Layer 6 of a small transformer language model trained on English Wikipedia (9 layers, counted from 0, width 128).
A neuron's activation on a vector x is GELU(weights . x), where the dot is the dot product.
The model reads these tokens: " forces" " in" " 1961" "." " In" " 1962" "," " the" " 1st" " special" "ized" " force" " unit" " was" " formed" " and" " operated" " from" " the" " Ku" "wa" "it" " 15th"

The vector x that enters this layer's MLP at each token. A number n stands for (n - 500) times 0.021.
0 " forces": 423 482 520 480 515 493 515 585 461 451 508 500 498 493 522 458 493 508 488 523 512 456 523 465 503 485 558 491 462 491 483 511 471 500 575 527 383 466 508 559 518 513 460 462 484 522 495 494 840 503 522 510 512 483 458 497 475 508 499 499 786 470 466 513 440 492 477 503 443 483 503 496 496 506 421 545 441 501 536 495 470 519 520 489 515 508 502 492 501 503 512 464 484 498 518 501 501 474 516 512 521 503 502 504 492 483 514 536 515 490 487 486 511 437 506 520 495 466 467 479 457 502 505 470 518 522 494 469
1 " in": 472 476 526 511 492 460 491 504 479 457 516 521 498 480 487 448 508 543 484 507 517 480 492 519 499 501 531 530 464 495 500 505 479 476 559 522 410 471 439 528 514 498 486 456 475 452 449 476 942 507 475 455 549 501 496 503 523 470 559 466 613 549 472 513 515 515 488 473 424 487 491 512 500 501 474 507 471 556 512 483 516 490 515 487 487 529 525 496 499 475 509 481 520 477 507 478 497 485 529 500 514 520 462 492 440 488 507 470 525 482 456 515 478 494 508 511 461 511 486 505 494 528 540 479 492 559 488 509
2 " 1961": 468 509 537 460 503 492 508 500 506 521 499 506 498 426 510 526 579 509 487 512 446 535 497 522 455 491 608 493 516 407 437 523 510 484 467 503 427 484 491 466 527 523 551 524 426 498 434 545 811 525 464 521 483 554 524 547 536 493 449 459 648 554 516 498 533 498 454 501 359 558 529 448 518 499 494 465 490 456 472 475 546 472 481 500 484 471 599 444 504 539 436 458 465 493 446 503 500 462 457 487 449 523 477 553 520 504 509 508 510 463 504 489 472 477 551 503 537 526 498 475 586 541 525 443 480 442 527 441
3 ".": 483 473 470 449 485 517 547 521 496 475 506 498 516 458 478 458 502 496 536 528 421 433 495 498 484 470 553 525 508 491 485 534 494 490 527 509 455 494 423 521 479 519 496 503 395 548 497 508 918 467 517 555 524 501 515 484 480 502 483 510 593 509 486 491 488 521 469 513 424 517 489 464 526 499 415 473 410 479 566 548 483 523 521 517 513 465 472 456 456 509 523 486 483 489 493 485 485 517 484 501 460 526 478 513 501 504 507 490 544 534 542 507 523 469 501 449 487 505 496 513 529 523 525 451 519 487 521 525
4 " In": 504 493 522 526 484 485 501 514 502 463 541 498 528 480 556 479 499 524 494 447 488 498 482 491 548 498 556 517 499 442 477 532 461 479 533 500 431 499 472 472 524 473 501 409 477 448 390 476 911 513 446 497 507 507 519 502 508 480 521 434 613 510 468 543 509 517 527 463 441 496 500 541 506 523 429 454 447 553 519 524 510 464 519 496 475 490 533 507 501 450 486 497 507 441 505 531 494 502 558 471 537 546 471 465 459 489 474 486 521 508 480 514 444 492 490 521 490 537 545 529 488 542 507 491 475 513 486 477
5 " 1962": 508 503 533 470 469 520 524 478 511 526 478 472 498 444 580 552 545 439 485 492 432 538 527 464 429 481 592 512 572 441 409 503 509 499 536 480 477 493 479 427 479 517 567 520 384 550 468 536 794 472 430 532 485 589 499 534 521 478 489 470 557 483 504 484 503 514 440 523 402 553 532 482 490 501 482 452 459 496 452 530 541 478 463 496 506 417 609 469 483 520 447 485 423 507 466 562 475 481 457 446 452 530 506 522 507 520 447 530 517 511 492 541 492 522 542 485 518 536 511 533 549 576 580 441 446 444 537 464
6 ",": 526 469 478 474 482 542 553 450 482 501 493 436 532 454 494 482 479 445 494 552 426 490 536 466 494 483 544 519 541 518 471 501 509 509 542 484 477 484 463 478 486 501 474 492 381 546 475 515 925 433 498 499 519 528 522 489 463 451 456 501 488 478 470 500 456 516 468 501 446 514 509 478 529 532 501 536 470 532 479 521 552 512 524 506 517 434 552 472 484 503 522 487 457 498 490 524 484 504 494 455 469 534 496 495 511 510 473 512 511 553 512 483 509 515 521 500 534 528 487 561 464 518 549 445 527 427 494 524
7 " the": 525 478 465 472 441 515 512 480 498 523 500 454 515 520 462 472 474 455 473 493 531 507 502 511 526 468 520 493 499 464 526 489 480 480 507 487 478 480 478 456 524 490 477 484 525 533 445 514 969 472 518 466 510 510 517 470 473 521 498 509 499 463 498 532 514 482 472 522 489 511 548 504 541 512 435 523 472 513 471 500 459 494 494 497 561 501 525 497 462 467 504 468 497 524 517 515 504 528 546 474 495 533 483 488 518 471 503 517 500 519 427 490 445 497 519 504 542 511 503 513 513 502 522 465 451 492 485 502
8 " 1st": 520 443 478 511 408 505 508 410 481 561 471 466 508 487 452 508 489 531 472 470 507 540 531 553 476 423 530 494 527 450 496 534 430 503 470 523 454 457 518 517 498 499 501 533 523 591 454 487 828 486 481 510 499 517 518 511 512 547 428 519 626 490 478 517 548 455 508 430 465 533 500 499 446 517 470 505 442 531 466 464 477 574 481 525 607 453 506 534 474 476 471 456 455 520 546 463 516 525 487 439 533 502 520 473 502 439 492 513 527 483 467 520 433 450 567 496 522 529 556 445 579 478 571 445 439 547 469 561
9 " special": 537 467 456 492 439 482 471 498 474 507 505 483 517 490 541 499 494 512 499 512 555 534 488 499 477 450 517 471 520 403 511 540 450 524 529 467 462 528 507 523 506 488 501 596 561 507 489 508 850 491 476 451 478 566 494 463 486 492 444 504 622 455 502 534 490 487 474 429 425 505 508 534 508 471 542 587 454 517 481 503 429 573 506 493 564 464 431 522 442 499 504 506 506 573 485 454 533 494 468 444 513 462 497 451 494 498 513 473 489 501 458 527 373 511 540 549 542 526 467 457 539 481 518 525 515 503 525 494
10 "ized": 512 468 501 505 424 551 503 513 494 463 543 470 508 467 519 484 468 481 455 481 531 530 537 492 476 491 478 460 473 413 525 540 470 505 518 471 501 495 586 535 540 468 494 548 483 482 515 490 899 426 457 448 453 535 480 526 518 541 456 515 556 503 473 569 568 490 467 491 464 518 524 504 544 516 502 578 479 528 438 488 480 520 498 505 566 470 470 498 461 457 415 538 506 501 495 491 502 486 471 464 472 496 493 445 503 476 498 446 504 511 481 458 433 470 551 548 519 519 484 555 527 531 506 484 522 480 501 504
11 " force": 537 512 538 477 416 496 524 459 507 470 468 531 486 435 456 502 516 485 491 477 553 481 498 527 438 501 518 456 487 460 539 499 455 507 531 474 447 487 549 489 486 459 535 552 527 564 522 510 834 472 488 457 491 520 465 524 508 512 428 513 668 487 500 561 529 483 500 450 472 456 559 521 506 456 490 542 535 469 479 512 456 503 474 514 525 351 519 467 489 482 492 469 416 469 507 446 456 464 520 431 515 531 486 513 501 484 501 475 490 513 471 512 489 488 578 556 476 584 522 514 473 492 593 518 511 506 494 534
12 " unit": 527 535 531 494 406 446 526 476 499 468 462 518 512 416 444 478 455 507 497 506 547 496 487 535 489 521 528 472 526 459 530 485 442 519 583 481 481 503 466 463 482 479 542 484 571 541 511 505 805 443 503 468 492 524 442 515 464 497 427 506 680 516 542 571 500 473 516 443 429 494 510 540 546 438 492 523 494 449 513 496 447 543 473 464 528 399 517 521 464 500 480 463 510 477 518 381 475 461 487 459 533 550 450 494 516 483 524 508 537 491 463 499 495 580 553 571 493 570 488 494 476 476 550 529 503 505 529 478
13 " was": 510 541 552 494 436 474 473 485 515 484 485 430 491 460 482 465 451 528 540 511 520 514 520 445 570 540 526 473 496 511 518 495 488 486 495 434 492 489 529 486 530 476 515 503 489 481 525 493 907 510 457 454 488 501 495 484 534 497 487 484 535 539 525 536 448 459 416 491 460 500 485 498 523 432 473 619 478 467 532 473 481 523 461 474 540 475 552 484 501 495 488 452 539 511 466 452 496 461 506 443 550 538 479 492 499 490 464 520 536 508 474 498 428 474 547 511 477 511 498 531 544 486 509 519 565 515 519 503
14 " formed": 485 492 541 459 483 473 434 505 502 504 518 459 454 462 497 465 499 542 490 435 546 486 547 526 555 559 546 463 504 497 488 474 466 467 451 493 458 442 547 460 509 478 510 502 535 516 514 520 831 460 437 469 533 498 550 520 495 464 482 468 590 554 474 546 487 505 476 454 416 582 480 471 570 457 524 525 518 425 539 447 494 435 483 474 579 451 564 469 515 524 442 472 468 433 444 411 489 496 495 510 537 515 461 487 533 456 480 494 574 538 450 499 472 523 546 546 486 538 450 569 588 555 492 523 522 502 527 491
15 " and": 487 547 528 520 448 485 476 492 471 466 489 517 545 473 505 471 489 467 525 456 500 464 523 510 522 513 555 457 565 526 520 500 486 473 518 436 451 472 536 448 539 496 532 536 432 565 508 492 912 477 444 450 488 454 510 535 554 517 467 505 495 510 486 499 522 489 455 507 438 461 478 496 515 437 501 536 527 438 519 503 505 477 486 534 585 441 514 461 515 510 493 462 504 508 478 485 526 517 519 435 495 538 462 500 493 533 466 480 498 476 472 479 441 537 519 472 535 530 499 580 477 481 515 534 558 495 463 479
16 " operated": 520 483 506 477 510 480 473 534 526 477 499 458 493 443 515 443 501 462 485 480 572 482 499 481 580 539 528 444 503 499 506 507 531 513 481 452 475 451 550 505 555 489 518 519 498 516 483 524 882 445 467 463 518 495 533 529 493 473 453 478 584 549 483 517 510 513 405 485 441 520 521 493 538 485 513 539 545 470 521 478 471 466 507 498 465 484 510 504 501 530 412 488 492 470 433 424 455 529 515 501 500 491 436 475 463 443 532 454 518 487 463 511 451 533 530 544 495 545 410 512 559 549 490 518 556 559 511 527
17 " from": 494 503 541 512 497 470 505 483 483 483 477 488 483 498 505 421 500 502 476 501 500 487 525 536 492 500 540 501 490 524 500 522 504 505 515 475 433 496 475 499 476 499 473 447 471 494 472 531 950 459 472 457 553 511 565 521 509 487 535 466 503 557 530 527 508 511 472 486 445 522 492 497 493 492 481 524 513 501 424 485 499 465 489 467 538 490 548 465 526 502 480 466 489 450 503 471 495 552 494 477 497 518 466 473 484 473 495 488 533 537 423 496 461 521 519 490 483 485 472 565 525 520 543 518 520 511 461 503
18 " the": 491 462 525 486 480 472 504 532 473 498 470 505 497 518 472 462 496 447 467 508 522 536 505 537 508 442 532 477 523 527 527 512 509 473 500 500 451 462 489 455 502 463 465 468 527 507 473 535 959 499 500 461 507 508 561 491 503 539 487 476 491 484 500 530 546 484 490 497 476 520 540 471 519 509 488 511 494 440 444 492 470 479 521 494 565 519 520 481 501 474 475 467 468 509 487 498 498 537 531 500 520 511 466 486 510 488 502 507 483 526 412 515 446 517 514 499 492 509 478 537 549 472 506 454 457 533 533 496
19 " Ku": 500 433 506 583 454 477 509 496 447 527 419 467 510 497 506 463 487 518 436 451 517 479 552 613 485 433 542 550 543 506 467 501 535 478 481 438 414 512 433 536 559 461 454 493 460 521 426 494 669 533 493 495 476 507 596 560 510 527 514 519 735 562 504 527 581 430 466 490 410 485 557 497 510 471 479 502 466 412 494 429 488 457 535 509 480 526 484 485 497 511 462 472 512 508 545 446 589 576 494 490 545 453 517 455 534 520 521 439 532 489 413 534 426 512 515 546 493 496 422 518 568 503 501 460 473 512 538 513
20 "wa": 592 458 550 530 449 492 514 492 504 416 415 452 526 605 506 480 519 377 510 439 496 521 445 552 441 460 486 466 531 480 447 440 511 510 434 478 428 503 455 538 578 538 450 535 528 444 454 551 598 518 466 481 500 546 575 499 546 529 436 399 600 497 543 529 589 427 483 475 411 454 491 455 505 441 554 506 436 421 435 527 601 494 512 510 468 627 518 583 501 515 545 521 403 544 514 415 512 556 555 465 563 519 535 464 541 534 515 441 512 463 447 561 435 527 518 509 468 545 492 506 565 460 507 465 517 478 581 537
21 "it": 511 523 566 490 475 475 535 495 458 480 469 448 447 491 519 473 576 463 493 498 467 526 505 445 440 480 441 471 443 479 545 364 481 482 490 469 479 506 489 488 525 494 466 538 564 508 386 559 750 424 462 462 507 507 614 517 498 544 389 476 599 505 503 525 564 467 531 515 488 543 518 453 547 493 548 501 470 460 437 525 538 567 543 456 489 607 496 498 507 431 458 518 419 485 505 454 492 551 515 494 528 507 477 512 566 497 498 359 461 513 437 494 467 520 548 559 445 559 543 543 565 493 569 454 492 517 538 524
22 " 15th": 464 505 502 469 428 460 515 429 467 542 444 489 516 481 487 496 496 528 433 507 450 521 469 539 493 446 567 487 565 475 520 496 432 477 448 582 466 475 495 485 502 486 492 511 517 547 463 518 772 570 464 458 562 508 578 530 529 505 436 481 647 507 542 527 486 441 486 461 406 567 474 479 496 558 530 501 483 433 455 517 511 561 536 490 578 526 532 524 504 476 469 479 489 523 527 462 446 490 496 496 484 469 493 481 564 428 527 518 586 463 418 479 428 461 537 537 442 564 520 424 616 454 529 506 409 522 532 517

Each question shows the input weights of one neuron of the MLP. A number n stands for (n - 500) times 0.0017.

n359: 443 406 500 582 607 457 679 492 545 483 483 453 451 522 463 628 626 423 409 371 540 618 454 583 607 486 461 474 505 529 474 508 533 543 590 610 454 420 395 510 424 432 490 404 429 675 485 520 415 606 512 583 536 507 425 388 478 435 456 495 464 532 500 513 415 547 699 661 369 490 745 552 459 507 453 507 445 641 434 582 490 513 566 426 510 672 434 606 574 407 522 345 373 483 534 337 520 465 485 416 730 605 558 598 570 331 459 442 466 314 488 462 606 515 532 500 502 505 558 517 482 542 493 448 526 515 495 477
Which token does this neuron like most? 20 "wa"

n508: 539 519 509 439 484 335 475 479 543 356 574 310 574 518 540 541 500 394 423 516 483 634 487 505 527 321 452 601 335 589 561 512 446 491 475 617 427 449 535 431 474 500 476 404 573 538 623 467 550 563 498 625 528 450 491 465 562 549 520 379 255 336 425 436 433 518 609 489 437 620 482 518 493 431 476 383 604 558 463 550 483 525 568 462 555 573 464 428 620 484 502 579 502 476 465 479 531 544 522 453 575 483 597 524 504 383 541 485 509 480 464 502 607 401 628 509 426 409 467 430 465 504 460 607 560 491 414 452
On which token does it fire most, and how strongly? 18 " the", at about 1.1

n348: 556 356 474 429 578 408 555 553 420 528 530 491 637 514 381 571 484 442 498 383 493 626 539 505 562 480 493 556 460 495 572 469 507 455 476 420 726 438 495 519 495 530 563 385 421 467 493 414 471 507 692 462 500 450 570 452 447 556 470 440 436 604 502 543 650 649 519 534 507 486 491 556 525 621 480 582 491 455 438 548 597 434 636 574 523 490 704 536 557 604 505 493 573 493 411 480 447 723 525 493 440 518 475 391 450 530 603 630 481 576 558 473 530 426 575 437 448 500 466 676 280 502 386 537 515 611 448 449
Which token does this neuron like most? 6 ","

n227: 516 441 488 509 591 452 607 449 479 495 405 624 583 470 512 557 626 532 425 519 505 483 596 314 422 321 437 539 356 760 500 539 486 528 543 435 553 597 341 564 413 696 559 350 559 594 396 460 496 398 541 449 581 484 510 442 521 525 561 512 403 349 434 527 360 491 635 460 543 430 526 481 532 486 447 606 498 551 530 459 548 450 594 498 542 561 417 667 509 439 540 461 478 555 493 416 526 500 540 642 539 543 430 433 402 465 475 477 368 493 507 698 569 636 483 535 532 468 526 519 453 600 575 547 471 498 360 493
Which token does this neuron like most? 1 " in"

n147: 504 485 475 506 587 401 598 568 516 401 664 432 418 428 495 422 612 568 516 495 581 398 489 512 464 526 455 507 559 498 500 400 521 401 505 562 616 524 464 530 524 574 679 543 520 542 575 473 459 487 449 398 429 474 323 444 387 386 496 406 517 597 419 568 415 514 500 612 477 605 626 575 562 446 515 485 595 613 493 524 445 449 444 550 516 484 471 370 663 525 475 504 468 568 567 491 536 541 489 402 598 550 563 602 399 502 538 507 443 572 651 548 444 378 436 405 489 579 362 562 403 513 518 319 715 528 442 455
Which token does this neuron like most? 16 " operated"

n477: 646 427 415 545 558 483 461 542 474 510 554 436 555 691 488 473 351 406 410 649 408 505 540 439 617 381 568 417 532 546 437 550 351 417 488 652 459 374 550 622 537 540 510 313 567 633 548 457 362 416 495 568 565 428 623 387 547 648 453 450 487 543 419 527 609 536 437 717 586 512 448 382 544 502 462 605 488 488 469 451 599 534 491 450 545 659 483 480 525 483 514 493 553 619 456 324 498 561 606 514 470 491 601 403 481 529 528 633 436 490 457 516 388 463 575 405 488 580 455 577 470 444 545 464 460 512 490 394
Which token does this neuron like most? 20 "wa"

n189: 554 463 458 510 332 401 557 403 531 363 538 541 608 544 497 657 297 483 335 411 516 525 478 520 432 489 576 527 318 401 538 412 345 608 749 455 487 579 486 514 599 566 743 588 591 503 478 431 417 459 594 517 500 521 341 429 629 613 459 500 495 417 684 523 572 337 596 598 416 370 443 726 598 530 456 614 578 640 626 543 567 537 495 633 522 526 522 516 503 439 486 405 486 508 489 463 555 456 478 561 567 547 407 678 489 431 457 568 525 332 670 548 519 534 511 589 627 471 451 447 316 516 439 428 618 607 330 405
On which two tokens does it fire most, strongest first? 12 " unit", 11 " force"

n464: 389 559 495 534 453 334 540 484 398 458 503 361 487 602 440 458 359 478 588 555 492 474 533 378 586 530 428 453 462 587 419 631 556 621 630 356 466 634 492 635 545 610 456 404 544 671 451 531 444 396 761 444 434 382 453 559 454 424 541 495 495 477 442 511 190 472 683 510 503 462 398 513 340 337 409 421 528 634 518 510 390 624 485 560 562 630 461 502 522 487 539 523 566 542 660 485 500 527 497 526 388 456 649 497 513 435 607 475 573 492 550 428 470 463 663 563 563 497 475 560 516 581 402 598 613 618 423 497
Which token does this neuron like most? 0 " forces"

n255: 463 508 408 494 543 395 373 405 649 379 574 400 511 525 498 425 384 528 548 528 579 468 429 431 677 435 463 541 313 655 475 516 466 549 481 455 571 532 481 511 537 444 513 438 473 451 458 462 407 533 490 547 479 406 566 407 531 460 440 365 569 540 543 541 482 492 655 585 519 597 504 515 411 462 545 530 428 541 590 600 620 543 444 327 513 578 487 500 548 567 580 467 468 492 531 425 531 500 454 470 530 440 346 510 477 561 475 453 460 362 473 437 599 578 517 461 467 520 428 591 542 462 496 485 583 615 420 504
On which three tokens does it fire most, strongest first? 20 "wa", 13 " was", 21 "it"

n110: 470 478 539 308 433 247 588 576 600 587 547 455 475 477 551 578 508 474 427 531 608 591 477 456 399 383 648 434 507 442 465 681 562 567 554 659 490 442 422 485 500 492 487 505 454 613 406 508 427 607 515 537 582 635 520 560 442 609 580 492 428 407 476 510 474 452 749 375 551 386 455 564 493 525 370 570 532 599 598 562 510 446 525 561 613 617 459 546 557 515 421 595 464 602 381 364 555 560 543 564 429 420 585 406 318 348 490 530 632 414 520 485 542 482 356 376 591 337 525 531 611 522 503 417 460 593 575 571
Which token does this neuron like most? 8 " 1st"

n251: 532 526 595 497 620 466 441 560 206 403 538 686 450 568 550 508 622 497 607 331 481 627 519 525 542 555 633 405 513 438 695 603 441 377 556 411 495 376 533 489 575 590 552 526 566 570 503 462 398 392 524 519 572 409 356 554 516 431 519 516 356 514 598 446 586 429 641 522 494 535 419 577 349 396 567 524 511 580 552 578 503 436 530 646 535 469 451 466 303 442 530 403 517 741 392 579 503 451 470 594 479 495 481 588 332 560 608 487 536 544 730 601 438 364 428 396 535 477 630 456 517 492 286 481 549 720 444 509
Which token does this neuron like most? 15 " and"

n300: 422 516 512 705 452 383 543 469 592 438 525 474 571 488 554 570 488 549 304 585 443 578 495 481 320 324 549 525 600 508 477 345 359 580 598 505 602 451 481 474 527 701 545 572 507 672 476 544 466 456 395 431 706 507 526 558 507 475 539 474 470 409 498 543 549 540 541 535 434 456 539 568 541 502 458 527 466 541 595 532 536 651 451 556 642 555 627 558 502 402 410 611 490 538 477 570 526 445 493 446 439 540 389 521 375 474 454 445 540 470 616 505 422 393 376 452 493 544 518 384 422 520 404 430 483 598 402 590
On which two tokens does it fire most, strongest first? 8 " 1st", 22 " 15th"

n67: 424 427 519 510 532 513 532 454 426 627 533 568 492 544 518 477 540 538 370 556 508 500 567 444 502 568 578 533 571 545 589 693 484 556 492 641 596 477 503 492 447 417 573 517 699 495 503 216 528 567 635 346 536 523 405 428 458 503 461 471 339 490 434 527 361 453 556 456 331 487 632 674 433 578 586 590 589 464 427 492 406 548 505 482 672 468 615 433 572 492 360 546 423 555 318 533 383 517 484 645 487 478 635 523 446 367 531 518 469 398 513 603 418 422 678 569 571 368 312 571 293 550 398 500 598 457 471 446
On which token does it fire most, and how strongly? 9 " special", at about 1.8

n267: 582 515 545 475 604 543 400 590 580 452 624 526 373 424 395 444 633 557 469 383 589 582 693 546 493 485 523 449 462 497 508 546 473 485 626 481 502 669 594 492 615 542 484 447 482 497 640 542 467 353 388 418 572 388 495 653 435 384 521 547 386 392 505 465 530 534 508 401 447 523 477 481 526 371 371 543 664 536 516 567 457 470 471 724 573 573 582 583 363 442 686 492 479 632 616 647 286 463 451 429 510 548 583 487 321 542 500 590 429 531 643 614 572 527 449 636 397 436 371 460 560 413 361 626 577 543 435 418
Which token does this neuron like most? 15 " and"

n388: 350 426 644 533 528 624 492 597 525 385 619 411 448 566 512 433 635 541 421 605 498 605 554 370 592 483 358 579 567 465 500 500 546 469 553 596 519 564 611 525 471 495 594 592 629 553 470 594 442 398 698 487 585 599 397 424 448 565 392 520 464 361 486 554 459 418 637 515 480 429 625 450 473 517 505 507 413 541 507 408 394 553 601 423 618 454 490 474 528 468 432 468 371 519 459 486 485 491 672 592 469 509 507 563 640 488 420 449 567 359 442 325 502 423 558 565 352 510 454 432 528 615 557 681 495 510 444 257
On which three tokens does it fire most, strongest first? 21 "it", 0 " forces", 10 "ized"

n111: 539 362 421 406 548 592 549 559 486 560 426 439 450 491 555 586 521 552 460 517 582 507 434 502 570 589 594 610 518 582 463 550 536 505 582 702 496 434 545 547 433 383 625 412 573 623 498 379 416 477 500 480 558 567 550 516 538 485 488 603 437 512 431 437 312 533 636 540 362 605 540 521 549 467 364 452 468 551 585 500 507 577 521 445 526 622 479 570 552 398 412 416 375 454 574 493 298 400 556 474 500 640 488 435 610 580 481 588 495 339 526 395 556 466 423 350 456 520 409 577 574 563 271 592 493 514 490 421
On which two tokens does it fire most, strongest first? 22 " 15th", 0 " forces"

n270: 484 618 483 468 543 341 420 595 427 534 486 455 500 600 497 419 452 576 522 486 511 419 550 303 561 613 528 511 511 645 475 599 431 350 571 568 521 538 475 338 655 680 508 343 615 489 508 511 480 484 410 394 519 245 542 619 556 476 580 456 346 492 508 586 252 466 437 517 461 552 359 534 437 408 452 636 500 658 558 571 427 497 514 503 620 581 494 492 619 559 469 514 520 600 519 573 381 492 494 770 511 452 575 467 530 344 626 642 408 489 568 540 420 488 574 615 331 253 563 610 485 513 380 506 523 599 340 300
On which token does it fire most, and how strongly? 13 " was", at about 2.1

n411: 604 449 481 498 335 424 340 603 477 425 514 523 628 505 670 406 500 539 398 533 599 556 590 450 621 576 569 565 457 578 559 395 531 554 519 448 507 429 684 463 556 484 409 596 549 502 715 447 420 477 529 502 511 581 378 537 445 480 507 516 498 560 401 483 432 725 552 571 425 548 551 444 527 549 480 613 523 495 493 380 439 498 498 398 449 510 626 451 467 491 498 466 439 543 345 393 428 535 507 671 516 509 551 516 544 549 580 530 565 509 446 498 418 510 443 505 452 529 404 331 507 445 495 570 730 550 548 563
On which two tokens does it fire most, strongest first? 16 " operated", 14 " formed"

n79: 553 378 448 521 434 368 481 573 456 377 447 646 353 420 454 500 413 565 400 470 573 402 516 636 433 536 583 456 427 345 592 491 492 566 594 569 439 422 578 405 458 521 662 529 589 632 546 532 414 492 637 535 437 529 281 412 554 358 508 419 418 308 484 592 432 519 580 629 514 394 492 751 465 551 284 391 645 584 685 614 616 701 382 522 616 609 549 404 510 354 514 484 467 612 452 531 457 492 599 465 539 528 605 518 479 511 505 593 511 570 606 636 325 570 420 468 608 409 481 505 444 510 546 443 452 599 536 455
Which token does this neuron like most? 12 " unit"

n280: 505 668 480 590 500 579 310 500 382 525 512 549 544 454 571 359 598 700 476 530 580 473 478 350 482 608 471 667 465 497 600 454 468 403 605 394 512 533 507 578 438 601 490 387 427 416 571 442 469 447 547 464 526 509 441 591 587 380 541 495 437 578 512 523 442 476 590 437 522 347 633 574 507 510 367 572 669 512 449 431 583 495 398 393 500 625 422 330 569 524 530 582 498 505 553 516 333 486 531 525 627 523 527 502 392 527 651 581 510 544 630 523 507 450 436 564 490 369 483 613 525 447 571 656 586 356 405 452
Which token does this neuron like most? 17 " from"

n386: 384 599 687 397 621 484 598 671 356 354 472 485 425 403 484 493 445 524 495 623 595 534 628 410 510 542 528 343 435 447 540 412 534 515 740 702 471 540 451 591 570 538 534 445 531 524 536 420 390 424 595 547 576 528 260 454 415 470 533 510 436 523 433 543 400 422 381 694 484 599 457 362 396 567 321 597 414 573 654 520 508 555 595 526 433 598 526 547 502 580 458 426 468 507 495 562 531 449 628 695 527 539 490 626 457 407 536 543 505 425 492 562 576 366 516 475 533 454 424 427 583 576 472 363 503 555 579 417
On which token does it fire most, and how strongly? 0 " forces", at about 4.4

n119: 441 562 507 568 413 479 548 613 542 514 641 477 549 459 440 462 470 640 403 523 590 607 426 460 634 656 601 619 478 523 459 380 464 410 609 571 577 582 445 488 568 638 391 330 526 538 442 479 370 475 437 504 548 502 397 390 433 490 489 555 513 563 439 507 592 467 450 505 528 386 518 556 411 523 418 504 475 645 472 346 363 517 422 500 525 672 405 378 428 414 699 466 483 534 445 408 422 526 550 372 393 595 587 620 486 477 502 450 481 442 467 442 548 354 484 561 473 520 534 479 548 568 579 532 485 538 407 461
On which two tokens does it fire most, strongest first? 1 " in", 0 " forces"

n307: 487 542 493 426 463 502 491 388 500 516 604 603 412 559 659 440 600 567 356 440 624 498 568 451 422 489 466 444 355 605 578 660 526 540 415 516 548 533 573 544 473 552 459 468 413 575 470 335 523 482 431 432 558 462 481 570 358 490 509 527 432 528 431 602 447 670 460 628 488 473 550 565 613 624 552 480 556 518 463 610 420 535 594 512 479 500 525 564 363 534 472 573 484 374 597 546 363 643 400 484 471 509 500 563 534 447 572 516 336 385 519 586 588 486 502 327 531 522 477 565 457 563 449 468 658 540 363 471
On which token does it fire most, and how strongly? 10 "ized", at about 1.2

n233: 372 374 527 447 651 401 497 590 419 520 526 590 480 519 595 444 537 644 495 515 512 490 548 587 618 500 563 707 418 453 476 484 567 505 485 606 516 481 524 490 422 373 359 443 539 522 341 502 452 562 677 523 507 472 574 507 357 541 615 471 404 541 512 302 576 597 532 748 498 409 560 605 412 505 448 572 581 609 401 462 481 465 565 534 711 490 502 549 463 393 576 464 596 437 500 477 408 567 526 576 498 412 637 514 567 529 452 583 398 570 493 460 440 553 433 448 460 643 462 468 530 479 512 481 404 310 410 528
On which token does it fire most, and how strongly? 18 " the", at about 0.23

n31: 457 435 488 414 522 488 605 457 539 559 471 595 405 529 427 559 407 546 427 606 627 476 592 655 431 591 546 538 500 540 521 613 453 391 502 540 479 584 449 580 495 512 524 492 663 540 620 461 467 586 538 504 586 467 424 469 425 497 647 263 453 400 556 480 475 558 445 466 625 450 697 576 517 607 495 374 376 505 374 514 434 589 519 537 679 585 417 423 512 507 439 423 406 477 490 383 507 509 611 412 404 433 527 552 416 400 426 581 268 400 593 516 495 513 599 500 391 403 634 574 381 435 568 602 518 564 525 538
On which three tokens does it fire most, strongest first? 11 " force", 8 " 1st", 18 " the"

n196: 440 401 502 608 431 529 551 461 395 512 482 460 460 474 526 437 436 451 460 584 464 493 521 488 377 439 621 459 327 500 422 440 698 498 471 361 518 570 449 550 548 402 557 433 547 490 376 396 432 562 624 500 532 486 486 388 528 507 435 624 524 335 509 580 424 571 674 470 405 637 661 481 433 618 437 547 477 488 444 541 456 440 498 550 570 541 609 484 422 488 474 409 502 368 514 500 612 647 551 488 591 513 626 491 502 535 493 576 488 589 405 480 727 437 610 548 507 376 468 440 611 603 495 394 613 622 490 539
Which token does this neuron like most? 19 " Ku"

n167: 674 355 436 555 649 487 330 440 381 540 554 456 684 583 697 515 489 571 291 521 513 405 401 546 599 351 521 480 480 662 587 483 570 365 484 460 421 591 458 482 579 534 395 494 369 591 619 288 403 518 553 493 472 480 439 461 471 417 635 469 466 660 452 570 374 469 449 601 550 549 606 545 443 421 436 505 485 592 521 564 518 570 521 489 443 594 542 457 495 361 489 451 620 619 595 505 518 651 627 434 553 477 492 577 513 516 446 433 440 388 511 614 379 416 657 462 648 395 536 630 527 542 484 458 620 655 546 587
On which token does it fire most, and how strongly? 19 " Ku", at about 2.2

n455: 399 607 417 512 428 428 555 657 521 533 445 401 482 618 497 344 497 656 460 572 446 528 626 417 534 766 505 461 596 368 411 668 456 423 544 562 421 558 691 492 544 530 459 409 571 464 648 429 436 525 493 474 550 532 485 573 422 476 570 565 360 586 480 539 418 416 505 452 410 575 417 528 500 513 468 517 517 574 495 557 394 487 518 416 621 510 591 466 654 518 485 447 353 542 478 556 477 419 480 416 441 415 696 495 508 348 495 525 553 523 615 282 465 395 485 542 495 521 532 464 524 666 487 675 622 472 573 326
On which token does it fire most, and how strongly? 14 " formed", at about 1.8

n424: 550 585 534 585 509 516 495 666 419 534 517 429 576 597 536 513 482 572 493 511 552 484 429 596 513 558 597 627 524 517 578 407 434 350 587 443 536 549 493 554 459 392 409 460 453 527 588 447 387 485 426 488 437 459 523 537 369 479 471 511 621 545 407 541 495 451 507 564 579 520 443 455 535 440 462 504 411 539 445 348 444 568 711 453 469 546 529 543 627 400 457 474 536 431 557 483 606 521 434 274 552 468 668 504 557 398 467 504 471 424 563 418 498 410 618 602 439 453 660 552 507 555 518 536 493 536 361 377
On which three tokens does it fire most, strongest first? 19 " Ku", 0 " forces", 21 "it"

n177: 477 631 581 507 559 502 579 555 401 495 464 491 591 472 586 500 427 427 553 516 586 425 676 545 518 449 442 531 610 386 507 628 457 534 574 405 430 558 477 477 502 493 498 374 642 787 552 449 492 454 462 347 655 484 549 387 514 480 488 535 440 556 516 411 449 486 452 495 500 539 472 378 500 616 480 585 498 607 574 591 570 438 565 507 475 495 437 567 575 528 434 493 623 502 541 482 477 634 521 441 401 500 606 498 378 470 582 340 421 542 444 466 546 461 455 539 530 426 429 479 461 621 260 598 604 517 371 495
Which token does this neuron like most? 16 " operated"